Layer 5 of a small transformer language model trained on English Wikipedia (8 layers, counted from 0, width 96). Numbers have three digits each and are written without spaces.
In attention head 2, each number of a token's query or key is one row of weights dot the token's vector x plus its bias. A token spreads its attention over itself and the tokens before it by the softmax of 0.177 times query dot key.
The model reads these tokens: " Israel" "." " Cent" "rif" "ug" "al" " factor" "s" " would" " give" " rise" " to" " a" " d" "yn" "amic" " of" " frag" "ment" "ation" " that" "," " while" " highly" " per" "il" "ous" "," " would" " offer" " Israel" " opp"

Query weights of the head. A number n stands for (n - 500) times 0.00088.
q0 (bias -0.015): 521797363462581478446437489232430342479458531531388380358542651484441491601632454573510611583974638668623198639500407429502490578700602441502376453489576560514444308304714477611521589598716458397571325439465297599526525441499591265525374527461435424501690569606343465487409373310443626487
q1 (bias 0.017): 632633673496402492601452442521411563631374442409752266428267353422423527401543517466310505585726740449560706583279357620305429550375518609746439620358456386600704525374535570312222649553324546287409542645350498597669532567652485563517721252437549394602395576359513310550309416457289445714
q2 (bias -0.018): 513521424584708789442305703513467487377500355567555708625604535390586479456234550710697222484475522471518567255557486808479425504477332593459471631619371545439702406483442634511239547412325377644444444378454500371414237595622694661464471422683645681454510469444285625488595331561589510427
q3 (bias -0.014): 366223546458441333528587427696371615720613476541406466446263492603380198412491343524700375603468571535224522468685485655554380349364553560322554551415362488672498607737416388543428632549205396518653429424623394400549522364358537371502537690672312374324325504591471501279471691700616468493
q4 (bias 0.066): 394936576546237127626605320586383582569471622489739193520187442411500452383399634386738861811396513412705411427595382313507258681470406560430445561606487505522631632539446410530686504543560576538312441485497490579684410353485267473511545361176419457304342632385434587580336432650406772282
q5 (bias 0.037): 416393435650638667513505660649399519558613475549520558534477348580701477315596616382655423495659475482469611385442303612366483693424286697263568352536510353517690456567266526443453635404313415785379389458470591483268587499286328640423634493341430670602420361706543628355573312456487509291
q6 (bias -0.077): 622608422377509705428394636331330424520649434444641446453573503338650578403680606519606341401680514752511730657438315445468588633495539720537382528455477475248367448516464594583537501432557521275344208451296513651324447308603431528442585360832166713350620662395441452564664396629396466522
q7 (bias -0.017): 422563400701421537360560523306639562222380450613412392315415617373441585616614415343598450601495433621529449323448625480679465680511610569532389556517200510575502629613439271434464639496357648463570279341447452785734505504696623489425452510632342509525737527527082297555412630388608403567
q8 (bias 0.039): 590267550553619618443477367580374656589423562517335491372652344666427413316145627528563502452469564538389677511685523429538603532468415584508519535426797556712478583708398580537555262413365331535554731283641566283248383596343414555334655877578558633677305518533489564286623678545382145533
q9 (bias -0.003): 549497576224467524637530459583474227633401494463575551556584525415609589460438610500475064414748439488583407563651453708347290554555460562460230364441665558431236405371456503572595481516683415303659484532655126373506459430622401446553443671605574588420488539575613324557536474574679641446
q10 (bias 0.013): 298402250458597257505606476544449402435729465461610722667548354625529331325504678585686635374492126308493188360724671504328497462573381486455692303452585401638678581601543640596604499458639406745358488334525615565414553495209730446560289551299526503609339490695784481468539396545547601501
q11 (bias -0.016): 549605531410523471605463562524526358562531509572232468434548414547675350334590549542437577474626484640477327704496365439470401732477649507398219448670647352654332409727470349428674605324536388349545404394602287320300409477522500235539432465535415551391507742420496451690212471618448321278
q12 (bias -0.019): 483647530333592343555573419507358387410524625596290569572400584504694281338184616461656426535573330354571109506730527624483490507514567481462308504561618551616421556795617492373639629389456443463538542230638227311418407503320530414558342611596486601564387691729528316426290568619831433287
q13 (bias -0.017): 855623613416557480333468249464387680422637510600374536243626350667496423644144476554479711565501800468699638706519554502655515425492497533591265554434812501568598735439759422534508260397681606323442561512624382443300196526649628737381474514534612812236312378425482642428430371565439294587
q14 (bias 0.029): 674459478313387294333537314552533607439653566519246339677402486371199457636552318610202722396153537450348705587429624450579534380402583444672516765634377541576656538447493429703401399655246478460433343433444504452599414387570555659641599632451579143400777608504411697565403514594613383431
q15 (bias 0.036): 669561389570462511402541455508589500421406668579463366423513390620415559761415428391307586446657566502425615527466474465686539382408393611542603302547673592711349557347498380384590500401575569507453516475416549435521555616487346577321558605438650342619653426844555479429571536359270525580
q16 (bias 0.027): 454595579313304752350352292413565394457446616576725271329559486502346528493351673213264414587644723369658165643232689453681405382570438577534499411545752491490379518456536540458453598530598715502586523422505440289611542705391344489436552564473601614659338154606488541297529582361572669674
q17 (bias 0.043): 666549585489428471449669365612509623527342582523554284441348546684347353252163552301516464684468630296407523463433347348580512586261406701441466619500587473558464610587305376374550527400473513586302627305483607396668383359480204592458639536485347549479461582749228632317556253651423364587
q18 (bias 0.070): 357622691340318426660504401540551219773457632578775383691549492449483760629382687315256607538597458356569466642589591512301468565519328621505344460266762483493604459190478521495511588531607467532331384500603388473552454510605141562598427339340748430514499471587476454552500398395365446453
q19 (bias 0.046): 542543602821430439464463358630586543414495565539369495418396502568392469488383524321630739731644457373515506429380545451672424450510496533438478564463301490673340562678553289601405634655412462575379652425482464473506659604520207532287473513337624423508475536605540415587444894338515613496
q20 (bias 0.003): 364524708459527686645591465472347469605529444457610359741552432406554488428663618425635255424574629556414553625551459653425615561492516552764504695467607544348514447523651713441414609489594373328588604616595430510364489488175598260659731620484466531750154639298468482472581378514619482704
q21 (bias 0.045): 567625524697547589419395628597498591416448457492434578497353496556370555470325599233435647676611683555621555318489475521709515459493463395517526500523512432639573468635351467528462651509380435631521615630599483433535679574434306460609714429357529532534495419642468590347533829428418560650
q22 (bias -0.000): 441723547451583494746391495390198463487477326431635672382520525392386789265583377310534498464563540687661535482268421699323647550398504567667359428270467386502348384478544491581348622473511404344348379484378468739790547750654471528600546263528367576467451473407507293599564619515450644822
q23 (bias -0.045): 600458612364260474220656426455390418387516435563584524343409626647481441410438625322387534390462728473568603713222371420432607802308493775430242516509587476506338562565462434440550370464335367390355451457571416650504436393560440385388500521672296695290469672810495492410440512671474341564
q24 (bias -0.036): 508462273601428546629642791351605307311502343475340693419160581370603663623774351690421161474210509554605661271555645830542620533436550461500524316681191417387450621243538542553627530449424659244858497506580399606695383467765680564441357621708372704418678639743766344507670524394687565500
q25 (bias 0.058): 410751675308457542446569358655048535579585470457828446549508360531482581292359804255438589515562637378567651717486238281460424674442287647627533449330682338546516348462424538741423574510772491514352610497552474433480306395350312606538641490362491659379194472555550499484728379461460410466
q26 (bias -0.001): 566561617544483573633345553562542164619527628571542294678669621471531528826508506437578568502546638699470537558438488611362372617495559544412115328462542525578578467351530334479449409552607512267336316726577423469433471447507396510244485396462431755302543718505559647409485628615466550343
q27 (bias -0.025): 576338474488531542343425583315621342412521529463437543585521633394547430355349350605782336586415229528521594271665546745450586542533599639149455579510359536235422520373550555269428628569427423564508460360582534302556481345579424624402377561692494462287592757493352575387597431617616638398
q28 (bias 0.001): 444495555431381441583340356704333488738366410534551407553498574364530563478706529442617518613499594506549605600235607688381535606482573793576326490396504593442258417494538400647317618550644240333619598501589357405736493464684349313594672361522543578613339538301425440796477462680439703687
q29 (bias -0.010): 511288375586957682246270593508443675384756458625288667182625487530399384403214502729398477404319447435459591406621471511691515392452517281553605617535275459411763608613502721670379238397275445769496550434517703610199416504326693712598312450533484578433485441459417698314725589233575332719
q30 (bias -0.001): 537324534557289552321731442384458503362484547548737464398289627434409441432580665598612424475066686475423716441451541250432496470593310498629575353560281551351678591603672412596386574422432485437335620339416670755749357558517676619493635515610594427650442338496616496693594259494563621388
q31 (bias 0.013): 696846323355459564580225532468602476560437553484633309283681461369448667665424525591333682483576762540617662706558299319493450445616551576400569430435606484591669417483307564472443550556537599338569460648532474529564389499623528498656478184479321544239635608154365642546616370592247430417

Key weights of the head. A number n stands for (n - 500) times 0.0011.
k0 (bias -0.005): 731438465479366467528332605385471749549440344428502347523438541715525611438360624464511592499608662600525407551412302460571333538551580371325538602676624481452542563369600519520515410396555533519395442507537436462597458562529708547563469567426464577510255628454360420447517415481293537421
k1 (bias 0.039): 530464618529440524886586587710456484601507587481549471585491409467503440446602525423392286482455497424404482446559377440512549397448642588606602522442441774488460405294432559290382626455444439424331546511417531733633561527630482465465505589514684481520547619432593548347589485424567392726
k2 (bias -0.013): 601643541448555567363339697389469353554486469476549570292484643254432514445462339504457487533420461504637565361565442776409410647358612567651371605374502299530451309493609592543514618597316527649461569400451524499384389654527406556517464438648526494294694497439621577639462519502549486359
k3 (bias 0.023): 551571664410393467357665420530427492525565386423538523600460463610509442564541487447558399607355676479276559522607579657402601578575465451590325484450479292544493552623522477668468408449433370304448719503489300349514583490523540496635514484643419487389323560446350367340409676691575516498
k4 (bias 0.014): 420712615523406392685511577662420427519367534337597554468379526566414513372577552485646549710645330545550481349456466466438544479616282560451395558314544889552572616488452359372575548487576465608412364562428605746673394314557464426539483596437524492617491447502485535597534724507443579540
k5 (bias 0.043): 448550511722455486599387519555596369504539605580552449542517499346417379448660510502625545538583441424441565331308510418415506633338508540587258555365419571661490357468460411360465477580332512586429591541362639646387540439507365430276409448538385560387405601632475560616508625469389609583
k6 (bias -0.040): 792523426399502474324444470401372657419652349496454555402335528463410541446556698323389464404466601527367660773443487503529439495376415559586444503580637196558535432486545669697456486478305600354430579525426442484448609707447649525477473423589356390372600424456415394554457446371545488408
k7 (bias 0.049): 632492647465531469226578362233445447460570555365485452295395343645475508383410576510589501661516532348404531435613533500539323509579540520366515422717308390544533618551408582551265605418307568579551434452518521548393518635592417464564526464403492508505671727435264496485409487348572541418
k8 (bias 0.089): 515476545479448482586508548603614192411471549771622629527456443488625463598417432420577481525160576437498477569639398299548508573391608449454498483473568517730352460704534258628512327533410548345523646548558610336409438433330418484484636491592484469403476596580716506496451603562624386635
k9 (bias 0.009): 586436342471333664499396430494476487554476370428542524584471613387785669597572540482422432473461604420436599653514391606537485539541517336537336566439626396447552544463524604720525461490476391311502518409629327422449535505485634552599594450559485563601410323395554315610597518416513651370
k10 (bias 0.000): 043642598618525369520609398511399536389416582496546497714595373446500341488460568615576637470428598534502363428468548373321492588469380399605435392298508288585621479505556477382665535480613472547419357675431533491544435379512564427429281552330499512640401584582494538567524482779294603597
k11 (bias 0.028): 665503437546350502529459555566362593443330533521437401692470456641451616660362717465427632599508591512421490699540489414689332539577475340600439554514635478473637555460513388529607543513399552343561496376559456456383630575534522446330603544420371516484393609574532485543519703500554396387
k12 (bias 0.061): 553581528446406602468418374499404352600280447464566574524325299457723540606436692594551676748441510468418304551610445563651310727543366359609274363422515467445652474613583483519512576605319495429614480427491476312461529558478453508584595494468531509506305498282596582494504668651504499481
k13 (bias 0.026): 610447511399563353558435666578507369391317365633500730262487372563519526554269447427551558593449491476630456574824381607713594649321446625583765483507552669595613542470664381697474361584473790448472357476466541498442413483412526569517705503393676346113421400531720720408723537676598560622
k14 (bias 0.012): 610511460371509486383728577541562643603390601495452318495457704790368544564371261362648554710429485532634645403690444682437513296488378490404680408566513454431639696541436471427520419602572660514573588553628336511743521376491553370640459417522593343449452303397389539456472441553556310462
k15 (bias 0.083): 375311514564545512588507525511754499570523571652529406435512439598614388503467446569561552509609434570544463469595459370681400624493600525280451456600353801396402505497394343304469446565548553528418553468421633665561466458622393512476626471489527500449597469575615600424612422616489515606
k16 (bias 0.074): 436354579400480581671481357514744420606338459614573320527471304532651487443756463603431396392671423492732463472669494464629516639431585448364605387617414779646443378458400421332529501407598473472689270328422579424564452603463351464606752586469520515426363487559623601369613611527495607675
k17 (bias 0.090): 506527651504471447445546450770558336691526485538607533475380496582477351456490495493613563701531406386531478493681421522450487633467496644464356536400535803623406568511350346281361533573441533565524452473369622600587472352422193467449600554649406416394641518587554640473667545566450436623
k18 (bias -0.022): 419553462486392427773399494656681415495474575500642440540557412461620587503598650577648551521587263397623524485599296616474471536580499290441482405388581968414355552372388529378569466556628502555494352515365485734628537398496416437450506462518597458628466395493535536558567536429473487619
k19 (bias 0.080): 199604662582463579647505393545489269635493583495390417460601364598471489431496381614635528606644403471546373427425431379625376458505515449289549438373399727359469500637467343470412408506488453561462524470511504639539497438471331509546565501477601617494474570619658592538632668382472492590
k20 (bias -0.032): 720341370561313408518507366585447541455504433596592517559475631268694484433696554460436379465382675395388443545524625403543598368500596543578444599551588448421609416441676661503491470396467447395530499546488429411463626438402765507511535607738430434639366651431559357556431461610540484503
k21 (bias 0.044): 356572596745503558675446532646555370580435563623389526385557449568540508345450384560621503505675301406648343392467550405546496594483512429409402565472451770544428431557313458403433512479435341578573489475459633640521434431493329472576499492545527496423453570621544521478547648507499430662
k22 (bias -0.011): 375526616623475426770518372532360621612565516485483496459520428253439587359582465576404501309384412345485335633453418356546570492497630279440328393550404543517545295388452591456452516417730393623494478585661563712444622689564558531497497517455639429460488710438491465451597531460628454569
k23 (bias 0.015): 624370571475552418426430499584527612632583449478552549685316234704473504562570685496506523507540509338395626704639472432606390549411452572576434340524637429824587540532434575571391553527397599513538561438545453501341741413345538471497669444414435256296449460567470459475514537573450432429
k24 (bias -0.059): 587341456510462694301472455411312547532829486451382703365528465455564613531603458434383415502611585511339561461474528662447459505626418604471431701565330026455691407443338669768378651579434541472571537461675464476429532554611548631531432402416318563476560373410444286570428322406558459220
k25 (bias 0.010): 382553572558320352901577388624566531509449431662681424736497543435548542433671664364531489499516477303549463593501332393381683486375418551633507567387601693631447462442407443516529408634622637503462535641534540594605493374348484466409625517564581504445224417522600437605664561533519595562
k26 (bias 0.042): 652563383469634595575357595514518572437403487477455604269497454529558562530591547525681716434686665592523705526447416580441443450538524504388372582362546635412596592508634497574516410486465549522418428361391477712440521477563649492393740390646353527512468419390508616484572640448606495537
k27 (bias -0.065): 645648539324604513282412597494340428642570385386529520378444627467494540536488325376514579557598455488349577513642518690328457479564445487515475516400564143492486423544717563644353600492373443575602582352451568375478470497585377586555573302585352572444685406451391483610366538428484542401
k28 (bias -0.008): 710562515565302433628507482509528580692579444435303683627478547485467555491653484499372398326474646384428572606574542422504489395477630354470426475356602576307512534482649549658486409385669359508570517473553440491552529541567634656551539544629560519715454391482486314614675559486670500395
k29 (bias -0.075): 388612675558662293210616524311585374453481696706457608415552515544417474503205335436315628622408529506699448408349477558432568563329536609561682538390440192687427384545526638610535549551401687568474503559549371368492458505316484501577419314477486508127536635521476657341417426483473459516
k30 (bias -0.002): 423343510502447448317657666281614589670648492514558653472371617427279339500656593535389241438487462432329586353646504466289545512485524715625819347539381371647721380545358566534466550529564595550376411495552554572522464531463524456569469595455557391696618400574620631537470312347502421492
k31 (bias -0.086): 617675513338560493751398655455549683344352432571447602536463582590418577493354584275292481532530453621632617543464320562569589384495586548525626703605479818508481552473501502543632426495545538534478563538429495582560351601682574451427461483453466388422673503570381531457434394538442456495

The vector x that enters this layer's attention at each token. A number n stands for (n - 500) times 0.014.
0 " Israel": 407432447512496500320490453443489418493534519547533434527513469450470479525548467416479533454545479502397458453386602497540453475507572510566505414529438068462520408518496482512451535542534482402539482519463489270503514737468426479480530497266544539477442440568549433407434445467526477540
1 ".": 422420471556542519316514484374486451460497544567512395549513448475423467510533432424506552447500523471432442320438602497570473436486565495556502423542444062491506426486477537476499515519537458541524494457436446200496498621456488518443538599289604514491450452558488462462439551437519496467
2 " Cent": 474475409454536487329514477442536478529496548596535427517551431543453439570561476444507525403459494560408456444472644460570448453539444604526432425522476062463509338516445473590474497457468379425523477448511416316506549739522461500454492489330554527449518459513372477464476520490577547479
3 "rif": 422432471506488543264511404352490513532492508569495362511622505386468510537548458490516495541475553550442473487438529501566451481505490574458421438523476073570468506456485468558511479496536421432465496516522425330480468754414503457591501452314567540535476500560456528548405472462488594415
4 "ug": 501488480501488479280487524455499414468517528549496444505537542515464477540548500434483495428476588483401506508534633467486503495493516538447458510534470037550448427427533491541500552502499371426450489515509536296445534779508472459406539485276521555510470470551428484492460515515570532454
5 "al": 411429471509493432262483527456487504440513564594472434453496524517476480495559474468506453466497592494427495463467569528511490504485521549489487461510494090595458449501550474561451542541513478476507507492525490303500512756503481537487483538213543593516459439515476456509470541441511556443
6 " factor": 445468518469481513303535514350510487536538471511437479471582556519407528539551448494521487497518571557383464495507541519564459467505436570473537509532537065600516480494487419603469503477474458380436542484533530312483529706522424429533511493242528510530463469535593436397510535503527571423
7 "s": 442447475509479387318536490434459490472479533566490502498535457502458480540545429463503508463535539504406471443483576537465476477505497506491551447501492063612509482513477447593461537530545439431531531575513469324486499712469485515542511556199520546522440453555429396440454489472512567516
8 " would": 497456497589443486313481518414540522546480475575514509450522396459477476454572527465465527432538503594444508481458619465472461494551502572521525369497501096534541432499480461632571473424569479450438478538510488359479442603519513495489519617210581461514495549500471382462379433594471509455
9 " give": 406500495569558546374513493424515530457485491443446433554509456495528473494580575568464503497477566596467514561446531443471490477545500526479497421506520062549475474489476415530565468380539501452439564563482484354457465627469540512457477577182582569537521443527472393465411448506525519417
10 " rise": 467508528537527497336528468385578504523491467433487513585493409556492502487582544546462485491472597559427436534437606479472478471500405501509528430473545061567511462468408438558528515406554512475509447561468508311497489677495527405493491592230531543522479438498480434365444448542479501440
11 " to": 458466480553521474377504534472502473487528559514489483503489409511507477505612529490397531459538544518416570526443568469493501539532521540466487447513505084544464455470434485568577425439530525464463560530483469335452471558522511506460458577121506532508493535518531435448442481526478555407
12 " a": 484498433471531482389477485521479482484510495548574463513460400446568476496547520544434548524523558501398513493540498545507498467503441535571498440551522102542539404448489493512541477422497510389507515506433420317497479535555567526429496499125464557545504500552469431510411504478459530414
13 " d": 426514500434417494401492551476398505523579515646565470476567498466427524566544466488407469532485453519438468486449540525488579559493492527512470334446525090540577396419500478465522507286418460496463440524496431324438430729502482468544484452333470532515496498557452496525473474539423516337
14 "yn": 535485450548504470335509497446424417541526515601633431545572415380445548463555551463446547460419611589479506514442528540503508505464487525485450485501539174552591454451398628431568600479469432511406424488506419321456524737446523464529492455330453555411430494437427503435428463510478388304
15 "amic": 443531526454540544343513590461517417530575498511529435511445411507522458441531576516467499529387621511502460541536504520448483483500422552529487457534521141606536436438489503509501485495512500440471513513500564350514498745542508521463481481197480524544520385528512444529478512447607492399
16 " of": 462491465507483457396485562528423454496538559544498456502503493500519491559547501463402543454481566460434539523470533488498485540530526582525466439565490103556555467476474515510542492474494496441476574518512499319450495583495510533461459494093472557482488515524547451510506492488517467414
17 " frag": 462518435462527560369472537515516575573510453562529465548474522557489523549600517494431525435532577506383486522412550505511503551539367638517423488625539157683597435475437463608503513445463428393507443452554558313500458726420451429533484419291488453463535490500477417486500493522522482431
18 "ment": 477474499481567539324535573487496481500513479569537470534483450512458543472548519465482512520479673514415413492476495617512427522466401540541507498542544134685546525506456510528515491520550485410509486563529549374505568702466449432501472518204397534539505474473432485498481562429493522406
19 "ation": 419493533495544437352565543499515461515528485548462484507458500572468529488551517473489466508520614462463447481474561551465462477477502523531511459459518107686543518513450459578473491510542559445506543530556541316509545733485477469525493569192444556522507407467470424489493514480493524443
20 " that": 443478530528573445401521519406505512416486497591419503520506487516477506546508505403460580501496535555457506536472542512524428454497548539451493542534513094587457500520524486589517411509538542435480568546494450369468497569509529551391543547132488484485482442477526389490438520535548530380
21 ",": 500481505502535402385491488462472508532534513602501467544519468491452459507567429476522598501484572530483470460455610502523520440539487530533473482539516098537484423456540558571464448499563460567494492521462510343493508535471581493431521542114495483453422537472478479488427520498574550485
22 " while": 479428533520547466356473502388486534446509491602482467522523481481425474543511490484497559460475529533551571548471583468531438471528578551482412502547546130516543473451549493570473392433526459467431505471481475380438511571468530514434514537109478481489491533523470474525458524485538499429
23 " highly": 528427484484411434334463534371603539479486506552498409505560466490447469507553528510474522514483532564502573528501569476508454492515404535551454449575527200581497451478514460500454490443491472389468470548467425354449498585520625513495518471125481544494421478485578429514436468468505520455
24 " per": 473498519457545474404457504425503506482471540642469389530496513480500478517540488454456518506467573538404544495545538444609446532501472593560436520548500214572514506492504528589591492456470464432490446474453422346416442643459574540421487453162531579456542463518499463571452480406511536341
25 "il": 473457491470581461330497511469499495480517528591495402572548447523498520538489519496467553494474661468489544494459488516541506497502536539405437507552512197667435529426564559563506539498490513493481449525475506321506462795433558504436497522227465513453508491493455480495466511509545534350
26 "ous": 462448523452517475361481535479524479450536503552443375519472559491467490533497512499464495546438580504497473533544538523519518518474491525472478488543546143619485480510550475490462488495516502438457490542522549364482494728563534486461531514135510589478491467508524507512459517457527508383
27 ",": 512480514489545405393499478466470512507511508604483456528530469499455473518538447465505580510473589514501473457469572511521538449534501516534491498547507127546508431457539555554450475497557465567481489515484503344483511555468597492466515517093497479438420545468481470499427529495580522502
28 " would": 555461517590484492349467533419544532537491470582522509433530392448472464476546518495474537441525494592516539491492624456492488516548489568520508367498535203560562432494483446640569441412550471500405438542503472408460440593555563485475511622177565445482503571499466395471388426603460538446
29 " offer": 476484513486561475366508439385478475447473457518450459537543491548456475484551567554493524545512604568394525558444536437514527556525367530486525462558553135591478488471413414542625444416532429455437532537460485397463489649499546418486438602176521485548504471501506519446455504484493592442
30 " Israel": 495475462478510425384538462485522464558525484556481505452526490554429476510489555477509520523577495460477524453448638424460482455518573528465513422528507143586521420500511487543474500424465492424398529548507493411504559735531500392466518547171445526441464428489571453455489427534540540447
31 " opp": 574482476482561486353565523519545506575486480641478344612485485540459489482540516482470551421524578523445450483468500448527541463507359585446461439564498198546457504473465476706647583544493550378431466566503479339491441660492459486464551475249533509462643509567484445518441467475542459406

Token 27 ",".
Which two tokens does it look at most, in order? 27 ",", 21 ","

Token 8 " would".
Which two tokens does it look at most, in order? 8 " would", 1 "."

Token 28 " would".
To which token does it give the most attention? 28 " would"

Token 25 "il".
To which token does it give the most attention? 23 " highly"

Token 22 " while".
Which two tokens does it look at most, in order? 21 ",", 20 " that"

Token 30 " Israel".
To which token does it give the most attention? 29 " offer"

Token 29 " offer".
To which token does it give the most attention? 29 " offer"

Token 13 " d".
Which token does it look at most, and with what share of its attention? 12 " a", with about 30%

Token 21 ",".
Which two tokens does it look at most, in order? 21 ",", 1 "."

Token 16 " of".
To which token does it give the most attention? 11 " to"

Token 11 " to".
To which token does it give the most attention? 11 " to"

Token 14 "yn".
To which token does it give the most attention? 12 " a"

Token 17 " frag".
To which token does it give the most attention? 11 " to"

Token 7 "s".
To which token does it give the most attention? 1 "."

Token 12 " a".
To which token does it give the most attention? 11 " to"